Layer 6 of a small transformer language model trained on English Wikipedia (15 layers, counted from 0, width 96).
A neuron's activation on a vector x is SiLU(gate . x) times (in . x), where the dot is the dot product.
The model reads these tokens: "o" ";" " E" "." " B" "ri" "an" " D" "ob" "b" "ins" ";" " J" "en" "if" "er" " R" "ice" "-" "G" "en" "z" "uk" " Hen" "ry" ";" " C" "ra"

The vector x that enters this layer's MLP at each token. A number n stands for n times 0.042.
0 "o": -6 -17 -6 3 0 22 16 -21 -7 -3 16 18 6 20 6 -29 20 11 23 -17 21 12 15 9 -4 -7 -2 -16 -6 21 1 6 -39 -18 -4 -5 2 13 -16 -3 9 19 -1 22 18 -31 -22 -19 -6 -15 -9 15 0 -8 -11 -6 5 -25 -42 4 -24 -16 -26 -12 -37 10 14 20 17 10 -3 -11 -3 -38 19 -4 -9 -1 -7 -5 -6 -15 10 4 1 -8 -54 17 -3 25 -5 -8 18 -11 -5 -10
1 ";": -8 11 -4 -3 -4 10 14 16 -12 -1 14 11 50 15 -21 -1 21 8 -9 10 18 -12 -10 -15 -13 3 22 -11 -10 -13 -12 4 -14 29 -4 8 19 -7 -13 -22 15 19 -12 -9 0 19 -31 -11 -25 -1 2 2 22 -14 -8 5 52 -21 -7 14 5 -16 3 -14 -30 20 -32 6 19 3 -10 -3 11 -2 11 13 -4 -15 -17 -8 -2 -1 9 7 2 -12 37 13 28 32 -1 -7 22 17 3 32
2 " E": 39 1 -50 -50 11 -7 -6 -8 7 0 -11 10 -5 5 -43 18 -30 -4 0 0 -13 -28 -7 14 0 -20 20 -8 20 0 5 -10 47 68 36 -24 -8 -6 2 1 57 1 -14 11 18 14 20 -6 -46 -7 1 -9 -7 35 -6 9 44 -6 1 -2 35 0 4 27 -18 44 -35 10 -14 -11 -8 2 10 17 10 -9 10 18 -12 -4 0 -22 16 -25 0 10 -59 10 26 41 1 29 -11 43 25 20
3 ".": 1 -13 47 -15 -1 -21 22 -33 -4 1 -2 -4 10 -38 -35 34 5 -1 -33 -3 -46 -17 -3 -25 -5 -24 8 -7 43 2 -8 21 46 -7 -5 -28 10 -42 -22 -29 -24 35 -22 5 -15 6 10 -41 -13 9 -7 -13 8 16 -4 23 24 -3 -47 4 9 -11 44 43 -13 -27 54 -1 -17 -14 26 1 5 -5 -7 13 7 -27 33 -1 19 25 -42 7 1 3 -17 -13 4 -18 16 -21 -7 5 -7 -17
4 " B": 44 23 -4 -21 -7 16 -8 -25 13 -15 -4 0 -10 -6 5 -26 -15 -4 -19 -30 32 -8 10 17 11 -9 -16 -4 5 19 -9 18 -6 -3 34 -37 18 1 -14 -36 33 2 3 -4 -2 31 -8 43 -17 -5 -2 4 26 5 -25 9 16 -9 -3 -3 11 -14 -14 36 5 17 9 0 6 -6 4 27 -32 18 -11 -7 2 -7 -16 25 0 -5 -17 32 -1 22 5 -6 -26 -9 16 -23 -21 -15 20 35
5 "ri": 4 -28 -26 -17 -6 29 36 2 -61 51 12 -4 -9 56 -16 12 -19 36 13 -13 25 -24 4 -39 -37 -4 9 -6 2 83 -2 4 37 -61 11 -12 -7 -69 27 -12 48 -18 7 21 23 37 10 10 -43 -1 -4 4 28 18 -7 9 8 -33 -15 -6 34 3 14 -27 -4 23 -5 10 -40 13 16 -8 -48 -7 -6 -9 4 -21 14 -10 -4 56 6 -20 -1 -5 -8 17 -12 9 -19 -20 -11 7 47 19
6 "an": -1 14 -22 -38 -13 3 24 -20 15 39 1 -11 8 -27 12 7 47 1 -19 -3 -5 23 -49 -2 24 -2 -8 -13 29 3 -1 49 -7 -9 -5 -13 19 -9 14 -31 14 32 -30 11 -26 44 -20 -10 -3 -4 -13 8 15 31 20 -21 -13 -11 -4 5 -28 0 -9 -13 -39 -16 22 17 -19 -20 19 -6 34 12 1 -30 -5 -38 -6 3 -6 -15 -44 -17 1 -5 -67 20 -30 -32 15 12 -13 -26 -16 -1
7 " D": 21 -15 -15 -1 12 0 10 -4 -7 7 -1 5 5 13 -16 -7 7 20 -11 -34 28 -15 -12 -7 13 3 -3 -6 26 -6 15 -3 -15 -9 33 -43 17 4 -9 21 6 2 4 -5 20 2 -6 24 -4 0 -3 7 8 5 3 11 6 14 -10 2 -13 0 -11 1 5 29 -27 3 13 -15 -12 -11 -7 10 17 2 -7 -21 18 22 -7 -35 -10 15 -1 21 -9 -4 -51 -24 17 -47 -6 -9 -32 50
8 "ob": 7 14 -34 -2 18 70 10 10 8 -24 19 -23 -5 16 -5 -1 -1 -13 -39 48 -7 -1 10 -33 -4 -3 20 -8 10 31 -10 -30 -21 -4 -4 -17 31 -38 -19 10 25 -24 -16 3 -13 18 -7 -13 -39 14 -14 -9 -25 6 -14 23 7 26 -12 -16 -5 -33 12 47 -44 12 46 13 -12 -25 -14 27 -39 -55 0 -9 11 -14 -12 16 -6 20 -24 21 -1 6 13 -2 11 -19 -5 22 13 -15 32 -34
9 "b": 14 40 22 21 -29 42 24 -18 12 14 37 -15 1 0 -26 12 -4 -1 -26 24 4 18 -10 1 -17 0 -15 -9 26 10 20 -16 -6 -12 3 -19 44 -3 24 -6 17 -31 20 4 -6 12 -8 24 1 0 -13 -17 -34 4 -29 -2 7 4 -21 -8 -5 -11 -15 25 -95 -10 18 9 15 1 12 54 -18 -4 -9 -4 3 6 -7 19 9 35 17 45 -2 2 -21 3 -27 -10 7 3 56 -38 52 7
10 "ins": 25 22 -20 32 -9 4 -25 0 -28 -8 0 -8 2 13 -9 15 75 6 14 -1 15 -24 -9 -4 3 -18 14 -14 10 15 1 -7 -51 -31 -1 -4 44 25 20 -16 5 14 -23 34 -6 3 -19 15 19 -44 -8 -7 -43 5 -7 -13 25 10 -8 1 -19 13 -2 -21 -8 15 0 18 -2 -28 0 -5 13 20 -13 0 0 -42 -14 -4 4 13 -3 -7 1 -20 -13 17 -9 -15 14 13 0 -29 10 5
11 ";": -8 5 -9 0 2 5 5 7 -19 -10 28 14 50 20 -25 1 30 1 -20 4 -1 -6 -14 -34 -4 7 22 -10 7 -7 -7 -11 -20 9 -5 6 30 -17 -7 -22 9 -1 -33 -10 4 8 -34 1 -26 8 3 2 16 -4 -32 -7 63 -15 6 15 7 -20 6 2 -20 10 -25 2 18 4 0 -5 31 -6 9 9 -11 -9 -5 -13 1 -8 1 -1 2 -12 47 1 9 29 -1 7 27 5 19 15
12 " J": -10 38 20 -16 -8 -9 -25 -13 -17 12 -18 -3 0 -20 -21 -37 -9 -8 -3 -26 -13 -3 -14 17 20 -16 2 -8 -2 0 16 8 -5 34 28 -38 42 -18 21 -2 7 -5 10 9 21 -13 5 27 20 -15 2 9 28 15 -1 29 -37 11 20 6 7 -20 8 0 -47 26 -46 -2 12 -35 -11 23 -12 14 14 30 -4 -3 -33 17 -5 9 11 14 -1 10 -30 4 -24 4 12 -20 31 34 -6 12
13 "en": 4 -4 -26 -2 -26 28 -17 12 13 25 5 -16 18 -49 3 23 50 -31 -18 -2 -4 -40 26 -62 -4 -36 -12 -9 -29 35 -15 -26 -23 -62 -13 -15 -5 -19 21 7 -4 76 -33 14 6 9 1 19 -5 -21 -9 3 5 23 -20 -18 -2 19 -2 -9 2 2 0 -16 4 18 -8 11 -69 -23 -9 24 -38 5 29 -13 -8 -4 -52 6 1 -38 -21 -40 0 -13 -49 -3 -29 3 0 1 -53 28 36 24
14 "if": 68 -1 -7 14 -2 27 -1 -34 10 1 54 -12 12 2 -21 27 63 -20 -16 47 -6 16 -36 -54 -6 -10 -27 -9 43 0 -28 35 -23 0 -10 -17 15 12 8 9 30 10 -20 1 35 21 7 7 -29 40 -1 14 -38 4 -43 1 -15 -16 -6 -9 7 11 15 -19 -48 6 -23 8 -32 -5 -25 39 -56 7 47 10 32 39 -32 -1 2 60 -23 -14 0 12 -15 5 -1 -2 -5 7 -40 25 44 -10
15 "er": -20 36 32 1 10 23 -37 -16 23 -8 11 0 -1 -28 13 2 66 -32 -7 -17 2 22 -6 2 4 19 12 -16 -3 9 -13 3 -3 -2 -4 -2 20 -10 -29 4 -26 28 -15 16 34 39 -9 5 18 -27 -5 -17 -2 0 -1 -14 -2 -3 -9 8 -15 -1 -6 -18 -27 26 -7 20 -11 -12 0 -8 -6 8 2 2 8 43 -27 -3 -5 -22 -54 7 2 -1 -32 10 -4 12 -4 4 8 -13 -3 -19
16 " R": 7 -7 -18 -13 -12 -14 -12 -33 -1 -27 -2 1 -4 -16 -2 -33 0 -7 -10 -46 22 28 -4 -32 24 10 -19 -4 13 -11 -8 0 -26 3 43 -39 21 4 -2 -15 -9 2 -21 -6 -9 -27 -6 -8 13 0 -2 -5 42 -12 -6 8 2 12 -6 2 8 0 -1 4 -3 39 -13 -4 -27 24 -6 -32 38 5 12 -10 -22 6 -2 19 -8 -21 3 6 -1 14 -9 3 -5 -13 8 -50 -17 -1 25 38
17 "ice": -19 -12 -14 -3 14 26 -20 -8 -12 -10 6 -14 0 34 18 11 -10 23 -22 -23 -7 -3 -3 -8 -14 -18 -31 -16 -16 -9 -13 0 -6 -28 -8 -3 8 -19 -19 19 -19 0 -36 26 29 -6 -32 -2 9 -31 -5 -5 17 7 -5 1 7 1 -10 5 -1 9 -1 -19 12 -28 30 11 -4 -2 -4 -25 -1 12 10 -3 -25 -17 -20 0 4 19 -7 9 2 -12 -40 -1 5 2 4 -2 -7 18 -4 8
18 "-": 3 10 -13 1 -17 48 24 -13 33 -39 12 -3 13 31 7 0 -35 5 -23 7 13 17 -33 -32 -12 2 -18 -13 -26 -31 -27 -46 -23 32 1 -15 32 5 -25 44 -2 2 13 7 10 -15 13 22 28 2 -11 -19 -4 30 -53 7 39 16 -31 -2 -3 -26 8 8 -14 1 15 1 17 8 -15 21 -27 34 -13 -14 -21 -16 2 -20 -4 17 -6 -29 1 3 -43 32 16 -28 37 -38 21 -17 -2 24
19 "G": 6 -10 5 24 4 29 -8 -27 -28 -16 18 -17 4 -3 -22 30 -11 4 -50 -18 -3 29 -14 6 -23 -16 7 -9 8 -1 8 -13 -5 -14 41 -17 -14 33 -45 44 -19 -14 15 6 -4 7 10 49 32 -10 3 9 2 1 -14 13 45 -10 -8 8 3 -12 28 27 32 23 -21 2 10 -22 -3 -26 6 -14 -10 -10 -10 -7 -25 21 -4 8 26 30 0 11 -10 15 -24 31 15 3 -7 -25 1 -29
20 "en": 10 10 -47 30 -2 -32 -25 -21 -3 42 26 5 15 -38 -16 14 -28 -5 28 -21 16 1 -10 -54 -2 -31 -35 -8 -22 61 -53 27 23 -5 -3 -19 -17 -16 -3 29 2 6 26 -8 -6 32 -8 1 31 -11 -5 -1 21 24 -17 -19 -7 28 16 0 -19 10 21 -26 -45 -29 31 6 -19 -35 -39 4 13 3 46 -2 3 -32 -73 17 4 -24 4 -19 1 -5 9 22 -30 12 22 3 -15 -22 51 7
21 "z": -9 -4 -26 -21 35 8 5 -5 -22 23 23 -4 13 -26 -22 -4 16 -33 -37 -42 -4 -1 -56 -27 4 -6 -13 -7 -3 29 15 -13 -68 -55 6 -23 -4 18 39 22 1 63 32 13 13 -29 8 28 43 -13 -1 -12 -3 -25 -33 -1 -2 3 -50 -1 -37 18 -10 -27 7 -33 40 12 -22 -17 2 9 4 -21 31 -5 6 -21 -3 15 3 56 -13 5 -1 17 -54 7 -28 21 0 24 4 -11 -2 20
22 "uk": -32 7 8 29 -31 -4 34 -3 -21 -10 44 5 -5 -20 8 9 6 -1 -15 -35 -4 -2 -14 7 4 -45 -3 -12 -7 31 24 -20 -15 -43 3 -14 7 11 43 24 27 -9 -6 32 -45 -38 -20 -21 23 -16 -4 10 -5 -9 -26 -3 -10 -1 -13 1 -26 6 -8 -11 18 12 -40 19 11 -28 1 8 -9 11 22 10 -19 -3 -51 7 -3 36 2 31 0 13 -2 30 36 -4 -12 5 -1 -10 -19 27
23 " Hen": 34 -13 -12 -51 46 17 -9 13 25 2 -12 6 9 -5 21 -13 25 -1 9 -8 23 -16 -8 -9 47 4 0 -9 25 -24 -49 -17 -6 -17 19 -33 5 -37 -10 18 55 -4 10 12 6 -37 -11 3 -15 -34 -10 6 -13 4 -25 3 -13 13 -3 -2 11 5 9 16 -6 25 0 11 -36 -9 -14 -19 -9 -15 14 -6 -3 -39 -41 1 0 -7 7 -5 -1 8 -41 5 -27 -16 -6 12 13 44 -1 26
24 "ry": -6 32 0 -42 -19 23 -10 6 9 8 -28 -10 -6 14 12 14 33 16 -5 19 -43 -5 -4 -25 4 5 17 -15 24 32 -14 19 -7 -23 11 -4 17 -27 -11 -36 10 38 -39 23 10 -24 -22 -7 1 -26 -6 3 17 8 -20 5 36 6 -3 8 -4 3 -9 -16 32 -17 -17 16 -35 -1 18 -46 -14 16 -10 -2 33 -13 12 -3 1 11 8 -3 2 -2 -46 9 3 -8 10 -2 19 17 10 -27
25 ";": -10 7 -13 -5 10 3 8 4 -17 -12 30 13 50 20 -23 3 31 1 -18 -1 -9 -7 -21 -35 -4 9 17 -11 9 -1 2 -7 -19 5 0 5 19 -11 -8 -21 -5 1 -31 -11 3 4 -33 0 -26 4 3 2 11 -2 -35 -4 60 -5 5 16 0 -19 4 5 -18 6 -11 2 16 10 1 -8 25 -10 6 13 -8 1 -8 -13 1 -12 15 -4 2 -13 42 1 6 30 1 6 32 17 16 12
26 " C": 42 -5 15 -39 11 17 -21 -20 -2 -15 23 -32 -2 14 -1 -30 19 1 -28 -24 -29 -12 -14 4 9 -22 10 -5 2 -19 -10 31 19 -5 41 -35 29 9 -14 -6 2 -1 -13 -20 9 8 4 12 2 -11 -1 -4 0 15 1 29 18 1 8 10 -8 10 16 15 1 30 -7 -6 3 -5 -8 -27 38 18 8 -29 -12 2 -1 21 -2 2 22 -4 0 9 26 -8 -23 15 -9 18 -19 20 12 4
27 "ra": -16 -12 -62 -43 84 7 9 -20 -15 6 7 -16 -4 18 -6 42 -49 -20 -15 -22 -9 19 -7 -1 -19 -18 -14 -2 -28 40 -22 -64 -10 -9 -1 -1 45 -54 37 -49 56 -28 17 7 1 18 14 6 13 20 -6 -31 7 -11 -7 -10 8 -14 -16 -2 -45 -5 -3 28 15 17 16 11 9 52 -2 46 -13 16 -3 0 30 35 -10 4 2 79 -5 -26 -1 12 -34 12 -47 32 -16 3 1 -2 70 43

Each question shows the input weights of one neuron of the MLP. A number n stands for n times 0.0073.

n41 gate: 6 -26 -10 33 1 -8 4 17 -20 19 -15 -4 -21 -22 6 -21 8 -26 -12 8 -34 2 22 18 -36 13 36 24 23 -20 -15 -9 -25 -3 -42 19 -3 -14 6 36 2 -11 23 -10 11 32 26 36 24 2 26 3 4 -11 -17 -12 -19 7 -9 -1 -31 19 -12 -19 0 3 -1 9 -3 -16 27 16 10 23 3 -37 2 -60 4 13 -12 5 14 -1 -11 -40 23 -10 -29 -14 11 3 11 -13 12 12
n41 in: 9 9 -9 0 -11 10 -3 -13 7 -37 23 -1 4 4 -18 14 6 8 -18 6 21 25 -28 -25 1 16 -6 1 10 -1 -32 18 -10 -3 12 -1 30 -3 2 0 7 -7 4 16 -4 -14 8 4 -10 5 6 6 -34 2 2 -16 -1 22 -14 21 25 -27 6 16 -10 -5 -16 5 -33 12 4 15 -6 -42 -21 23 -5 -7 15 -9 5 3 -16 34 17 -18 -23 25 -11 18 0 -1 30 -32 -11 -23
On which three tokens does it fire most, strongest first? 9 "b", 10 "ins", 21 "z"

n231 gate: 0 19 19 -36 -13 2 -1 32 -1 49 -31 24 17 -1 -5 14 10 9 6 11 -55 2 -40 17 8 38 -29 23 -9 -37 -3 -19 2 39 -11 -12 -11 14 -4 7 1 -34 28 -11 -5 16 7 -10 5 7 18 -1 -5 20 -18 6 6 -3 26 21 -1 17 -29 -9 -26 24 -25 -8 41 -1 1 24 6 -30 7 22 -19 0 -6 -35 3 -18 19 -31 6 -4 17 -12 2 22 21 0 15 -25 -2 -12
n231 in: 14 29 -33 6 6 1 -14 10 26 14 25 -12 19 21 13 -26 5 -3 -3 -26 -19 0 -25 5 -2 14 -4 -30 0 12 -7 -7 -3 -14 5 -7 6 -4 21 -8 16 -4 -22 19 6 -5 -12 15 31 20 -9 -2 -16 -11 26 26 10 5 -10 13 12 16 27 -13 -14 37 4 -2 42 -30 -19 -5 6 14 8 8 14 11 31 17 -11 -25 5 40 -12 -2 26 3 10 6 -28 5 50 4 -39 19
On which token does it fire most, and how strongly? 12 " J", at about 2.9

n223 gate: -6 18 -23 -21 -35 -14 -10 20 -10 43 13 24 -3 1 18 -3 -8 -26 44 -18 -5 30 -27 35 -1 22 -24 32 11 -23 19 6 7 -29 -15 2 9 -19 -1 -12 9 23 -4 -2 22 -11 -2 13 -4 0 -3 -27 4 -10 9 -25 -21 4 14 -3 36 10 -42 26 4 -5 10 -10 26 -12 -11 6 8 -20 14 -32 -36 38 13 -3 30 -53 -30 -8 -18 -9 9 -10 -7 14 -1 -25 -4 23 3 35
n223 in: -1 2 -15 7 -51 -6 2 12 -9 -8 -24 -24 -9 -4 -9 -3 -16 -37 -7 -39 7 -15 7 -21 35 -48 -16 10 8 14 13 12 -29 -2 -17 8 -1 8 -1 10 -37 17 -9 2 7 13 9 28 -15 -12 3 -3 9 -47 41 7 -4 0 4 -3 -3 -24 18 -1 -23 16 21 15 0 -14 15 -30 -12 2 16 -7 -5 8 -7 -2 3 10 42 -5 -12 20 25 7 10 -6 -18 -17 -30 -24 -15 3
On which two tokens does it fire most, strongest first? 16 " R", 13 "en"

n121 gate: -4 -7 41 31 31 6 10 7 -6 0 -17 -28 20 -32 -27 -21 -9 -19 11 15 -10 -1 -11 30 2 27 -26 31 -28 42 9 7 -14 -17 -4 10 47 12 -2 33 -11 -22 1 -8 2 3 9 40 7 10 34 -11 23 -10 6 25 -32 20 36 1 -4 23 -28 3 6 -2 -4 -29 -3 9 14 2 -5 -46 26 -9 21 19 -1 -5 -33 2 6 64 7 -4 4 -9 -10 -17 21 -27 -7 4 -7 -39
n121 in: -15 1 34 -8 11 -10 -59 -13 49 -20 0 -6 -29 22 3 -5 8 31 5 -14 9 -37 13 7 22 1 -42 -9 -22 7 18 1 5 6 -1 -11 0 12 6 -40 -29 37 9 -1 -8 -37 8 2 3 -13 -9 -24 10 7 5 -2 -22 1 26 11 1 -11 4 14 -19 4 -18 -12 24 22 -6 12 28 4 32 15 32 32 15 15 -5 -35 -16 -17 14 -9 6 1 0 3 1 24 15 22 -10 -19
It fires most on token 12 " J"

n136 gate: -22 19 3 -5 3 -6 1 -4 11 13 -24 12 -11 15 15 23 -9 -23 70 -25 30 2 -3 -8 -42 20 4 -4 36 -16 -57 -10 -20 38 -10 6 -12 27 9 16 5 -10 -50 26 28 -8 23 9 16 -4 6 -5 5 -1 25 -22 8 -5 -11 5 27 -5 -5 19 -2 4 -4 -12 -40 6 18 4 -37 -12 -20 -38 2 35 24 -37 22 12 7 -19 -4 7 6 1 16 12 -6 1 29 -17 -39 18
n136 in: 17 -26 28 1 22 -14 13 1 22 -23 22 -35 -9 -34 8 -7 -23 15 -6 -14 -9 0 -12 -13 -20 -32 -7 -9 24 12 -3 -26 -5 -33 12 3 -22 -9 -24 1 -29 -6 -22 -3 -15 27 34 9 32 -3 27 -10 24 -22 7 2 5 -28 -43 -13 33 -15 3 31 -41 37 20 1 -2 1 24 17 -7 -1 -36 1 13 0 -18 -46 -9 -9 -15 3 -3 4 -17 -25 18 0 13 -11 -4 -9 -24 -8
On which token does it fire most, and how strongly? 18 "-", at about 2

n28 gate: 8 -57 -12 15 -24 5 19 9 9 -1 -18 -6 -12 4 6 57 -5 -19 14 16 -16 -31 63 8 -20 28 33 17 -44 -26 -22 32 15 14 -7 -20 -26 -28 -19 11 3 -16 21 7 -28 1 3 -16 -26 4 -13 16 22 -2 6 -13 -38 -36 -5 -1 -3 -7 -16 17 -5 -11 17 -4 -15 2 15 14 19 -13 14 -13 -33 -1 -4 4 5 11 17 31 -9 -23 -25 16 10 -13 0 -17 -12 18 20 13
n28 in: -16 -26 0 5 0 34 0 -12 -17 6 43 -11 -13 9 1 -8 -2 -39 5 25 -14 12 -14 44 8 -2 58 -17 43 38 6 19 -20 30 8 -10 15 -13 3 21 0 -13 -6 44 1 -2 -36 19 -18 -8 -5 11 -3 -6 -7 46 2 -6 2 30 -17 -18 16 -4 4 23 -24 23 5 1 -20 47 -7 27 -10 10 -9 9 -28 20 17 -2 12 17 18 1 7 31 1 16 -25 22 9 7 2 21
On which three tokens does it fire most, strongest first? 5 "ri", 2 " E", 8 "ob"

n244 gate: -16 -5 -4 -39 -15 22 0 15 -36 -11 28 -29 6 -9 35 10 -1 -1 -11 15 -17 -5 -9 27 -57 -3 3 19 -13 -11 -29 -4 18 4 -11 -13 -27 18 -24 5 -13 -13 1 -6 -16 5 -15 -8 3 41 -8 32 -17 17 5 30 7 -9 -2 3 -11 -10 25 -28 23 7 -7 -33 -21 -8 16 36 42 -25 0 11 -16 14 -17 18 -35 50 -18 5 8 -24 1 -9 -12 21 25 -3 47 3 -6 -8
n244 in: -4 22 21 -33 -7 19 -2 -17 24 9 -13 -23 -4 -7 -15 6 -1 24 -17 -9 30 20 5 -7 -14 4 -16 -23 -9 1 41 10 15 13 7 2 0 -7 -7 29 -27 -48 -28 28 0 2 -33 -13 24 0 -2 -7 6 0 -49 -22 -7 -16 -19 -10 -1 13 -28 -26 -6 22 -16 8 11 7 8 21 6 -2 -14 10 3 -9 -4 0 3 -19 23 -24 6 8 0 18 10 4 -19 -1 0 -33 -32 1
It fires most on token 19 "G"

n27 gate: -35 23 25 -15 23 -32 22 13 -18 -4 11 42 -38 13 -7 3 -2 -32 -11 2 -20 4 -16 2 -9 7 3 -9 -4 -15 20 0 -15 -21 19 -8 -16 -35 7 -31 -10 -17 -39 44 0 2 -14 -17 -14 -15 -22 10 6 -3 -46 7 -25 35 -6 -13 9 4 -5 13 43 -39 26 23 -20 -18 6 8 -9 22 -32 -10 -5 0 5 -2 19 3 23 27 -14 38 -7 8 14 -4 19 43 -8 -25 2 -17
n27 in: -13 -20 2 26 17 -25 24 5 0 -7 -3 6 8 7 60 -18 13 38 29 -3 31 6 -8 -7 7 -22 11 4 -6 -27 -13 -7 -56 -30 -7 7 -13 36 11 2 -16 -11 -3 -10 5 -11 -7 9 -18 22 9 5 36 34 -24 0 28 -17 5 0 17 -5 14 -5 -10 -12 -23 -21 20 1 -13 -24 -5 -9 -1 36 3 -16 -20 7 24 11 43 -10 25 -9 -24 -36 31 15 22 11 -8 -10 12 32
It fires most on token 22 "uk"

n183 gate: 24 9 29 5 16 -19 14 -1 -22 40 8 7 -6 -21 22 -12 -28 10 19 18 8 -20 5 7 6 13 8 9 16 -26 1 -30 -22 -26 -22 18 23 -40 -11 -24 0 20 1 6 40 -11 18 18 -8 22 3 7 -16 -19 29 1 6 10 -3 1 9 33 25 -4 8 -8 43 1 5 -4 -32 9 16 4 1 1 -19 24 0 -4 -25 -26 40 18 -3 15 34 -1 -39 8 36 -19 18 -30 -39 -8
n183 in: 15 -5 -7 -4 19 -15 9 -2 4 0 -2 -28 3 -7 -1 1 1 6 -5 2 35 5 27 -3 -8 36 -13 -1 1 -34 2 36 -27 0 -4 -4 52 12 36 16 5 -8 17 20 29 -1 -15 7 -26 -30 2 -58 -21 25 -5 33 -11 12 13 42 22 18 -21 -9 44 -13 -23 10 31 -8 -3 -7 -21 3 17 0 -3 9 11 56 -1 6 -47 11 -3 -1 -19 -7 -1 -4 14 -12 -8 3 -4 -10
It fires most on token 7 " D"

n0 gate: 4 -33 33 -34 -8 -31 -2 33 6 -21 9 -19 -13 -8 -11 -8 -36 -10 1 32 16 -25 -22 -3 18 -18 -13 17 11 18 -9 9 -14 -2 15 25 -15 -27 9 19 -15 17 4 -7 -5 1 27 -11 -44 28 31 -20 -8 -20 -12 -36 -15 -25 -7 -33 19 -9 -41 23 -13 17 -15 6 -27 8 43 16 -6 33 2 -17 5 5 -21 8 -1 10 28 23 -3 16 27 2 53 -15 -30 2 -14 -16 9 0
n0 in: -18 8 -16 -27 5 20 0 -32 -31 16 -3 -3 -15 -3 -6 -18 -12 -20 10 14 1 23 0 12 -32 26 -5 -13 3 7 -23 -10 -24 37 15 28 -23 -11 -4 9 6 -39 -33 7 18 10 -9 -35 10 -32 18 -7 -44 -16 7 -3 15 -11 11 2 -15 12 26 -26 21 2 -30 20 -26 44 5 17 -31 10 9 -4 8 4 -27 -1 29 7 10 26 -4 8 22 24 4 21 -7 -23 -25 -13 -10 0
On which three tokens does it fire most, strongest first? 14 "if", 5 "ri", 2 " E"

n185 gate: 2 2 -13 15 -5 -14 -32 -13 -13 -11 -3 22 33 -9 2 -1 6 -26 41 0 12 1 37 35 -26 3 -7 1 -27 -31 -18 11 37 48 -17 31 -14 26 5 33 -2 4 -3 -15 17 1 -5 -8 27 -2 3 6 -13 -12 -27 -21 -31 -26 -4 10 -17 2 -33 -3 26 -33 -15 4 -17 16 7 2 -9 10 18 11 38 -1 19 -28 13 -39 2 -5 -4 -27 6 -10 20 -9 -6 -4 12 13 22 -16
n185 in: -8 -18 6 15 32 13 -4 11 -5 -17 -14 16 -13 47 -3 22 20 -12 -1 12 43 11 -6 -14 -1 3 3 7 9 17 23 -3 7 24 4 -2 -22 31 -9 23 -29 8 -9 -3 -30 -23 -3 -5 18 -31 5 5 -15 8 6 -12 3 -17 -21 -20 -16 3 -11 -9 14 16 -18 7 -3 33 3 10 -5 -11 20 -11 23 -7 3 -13 19 -15 10 23 23 -26 -8 16 33 -14 -1 10 13 -1 -10 7
It fires most on token 12 " J"

n115 gate: 2 -8 4 -44 -23 0 11 14 -5 31 -32 -2 -5 -10 16 -17 18 -4 12 -1 -28 -39 -15 24 13 -21 2 23 -19 -17 -15 35 10 -22 34 -9 9 23 7 16 20 14 15 -10 -22 -13 26 -1 11 -8 15 -15 -13 -51 28 2 17 4 -11 -27 -2 -40 -2 27 -4 -13 32 7 9 1 28 -9 26 -20 -6 -4 -10 42 0 -12 -5 -2 -4 30 -6 26 -26 -16 6 33 2 -7 21 -24 -35 -27
n115 in: -27 -12 26 5 27 -3 -21 13 -8 -29 -20 16 27 -1 15 5 11 -5 1 0 5 -22 -12 7 35 -4 -6 11 -31 5 -38 55 30 20 28 -2 25 -9 12 -7 -13 -18 26 -8 -21 -16 8 34 19 19 -18 -39 -10 3 6 11 5 -17 21 22 29 -25 -13 -14 -8 13 15 21 -16 -20 -8 -22 8 15 19 29 39 4 13 4 3 4 28 -13 20 4 5 8 -19 14 0 12 10 -27 17 29
On which token does it fire most, and how strongly? 26 " C", at about 1.4

n139 gate: 6 -6 -16 -4 4 -1 21 26 -23 5 7 -6 54 -6 48 17 4 -12 38 0 -14 31 -19 6 -33 -12 5 5 -9 18 4 22 -22 1 0 -20 -20 17 -21 -27 5 -17 -43 2 -1 -18 -11 4 -8 8 10 -1 -9 19 -25 0 1 -8 -9 25 7 -15 -10 5 17 27 -24 7 9 15 12 -20 -1 22 19 3 35 7 -15 -18 -18 -11 -18 -71 -3 21 -1 -14 29 -18 12 11 19 2 -18 10
n139 in: 3 11 3 -14 -4 37 -17 -3 4 9 26 -45 0 13 15 3 -4 4 17 43 -2 8 0 7 5 30 11 -19 28 10 -9 4 16 12 -6 -8 -22 -8 -4 5 -1 1 0 31 20 -1 -16 -9 13 -13 -17 -7 14 22 20 -8 10 27 56 -16 2 9 -17 -24 11 -8 -32 3 -11 4 5 -16 -16 3 -5 -4 -22 -17 10 12 -3 -27 -3 -3 17 -37 -12 24 16 -40 13 0 12 27 10 -20
On which token does it fire most, and how strongly? 24 "ry", at about 5.3

n78 gate: 0 -14 2 13 4 -34 -10 21 -5 4 0 -9 -7 -18 25 -11 -34 3 50 -25 9 0 -11 7 6 -28 -22 11 -4 -22 -5 -4 31 -16 -11 -10 -27 -9 -35 22 0 -23 -5 -3 -30 13 16 -26 -20 7 -7 -30 40 -17 7 5 -29 -12 23 11 26 26 22 -3 -4 -42 -2 -9 -11 19 26 9 -22 -2 17 20 -16 -14 -1 24 1 -24 -13 4 2 11 -14 7 7 -31 -5 20 -17 23 -17 -31
n78 in: 3 -6 22 3 12 10 9 20 -11 2 3 11 22 -1 -21 20 17 35 -12 40 5 -8 12 -2 -3 -24 -10 1 -18 -2 11 16 -1 9 9 -16 20 7 5 -18 12 14 -5 7 15 -19 15 21 11 -2 -3 -1 -4 -1 2 4 -48 37 -25 18 25 -2 23 35 -14 1 14 3 4 -11 5 -22 45 -28 13 0 5 3 32 4 -9 11 -33 -27 9 -15 -25 17 -16 13 0 28 -5 3 27 27
On which token does it fire most, and how strongly? 3 ".", at about 1.7

n239 gate: -37 8 -17 23 -4 8 22 24 13 -38 1 -2 3 8 -5 -22 5 13 35 2 28 -5 17 -22 3 -19 2 13 -10 -5 -6 -22 -31 33 -12 -16 -22 5 8 -35 0 -13 -5 12 -7 -9 -19 0 -4 -11 15 -9 -47 -36 -33 -15 -6 12 14 16 44 13 2 -14 -7 2 -26 -2 -1 -25 21 -35 -12 -8 -2 2 -19 0 1 9 -10 4 -13 28 -6 -4 18 -4 -13 16 -7 -11 17 10 -10 36
n239 in: -18 -14 -17 -10 -14 21 -1 -15 -29 -16 1 16 -8 5 13 3 27 26 14 -31 9 6 -14 27 38 47 10 -11 -16 -17 -9 -24 11 -12 5 10 -24 -3 -4 -7 2 11 23 -1 -19 -13 -16 1 -30 -40 5 8 14 -26 19 20 7 -17 22 -3 11 5 -41 -6 -12 -5 -9 -12 26 -9 -4 6 16 17 9 22 6 21 -14 -24 22 -38 -22 0 3 17 -19 -21 10 11 27 6 11 -5 13 -24
It fires most on token 1 ";"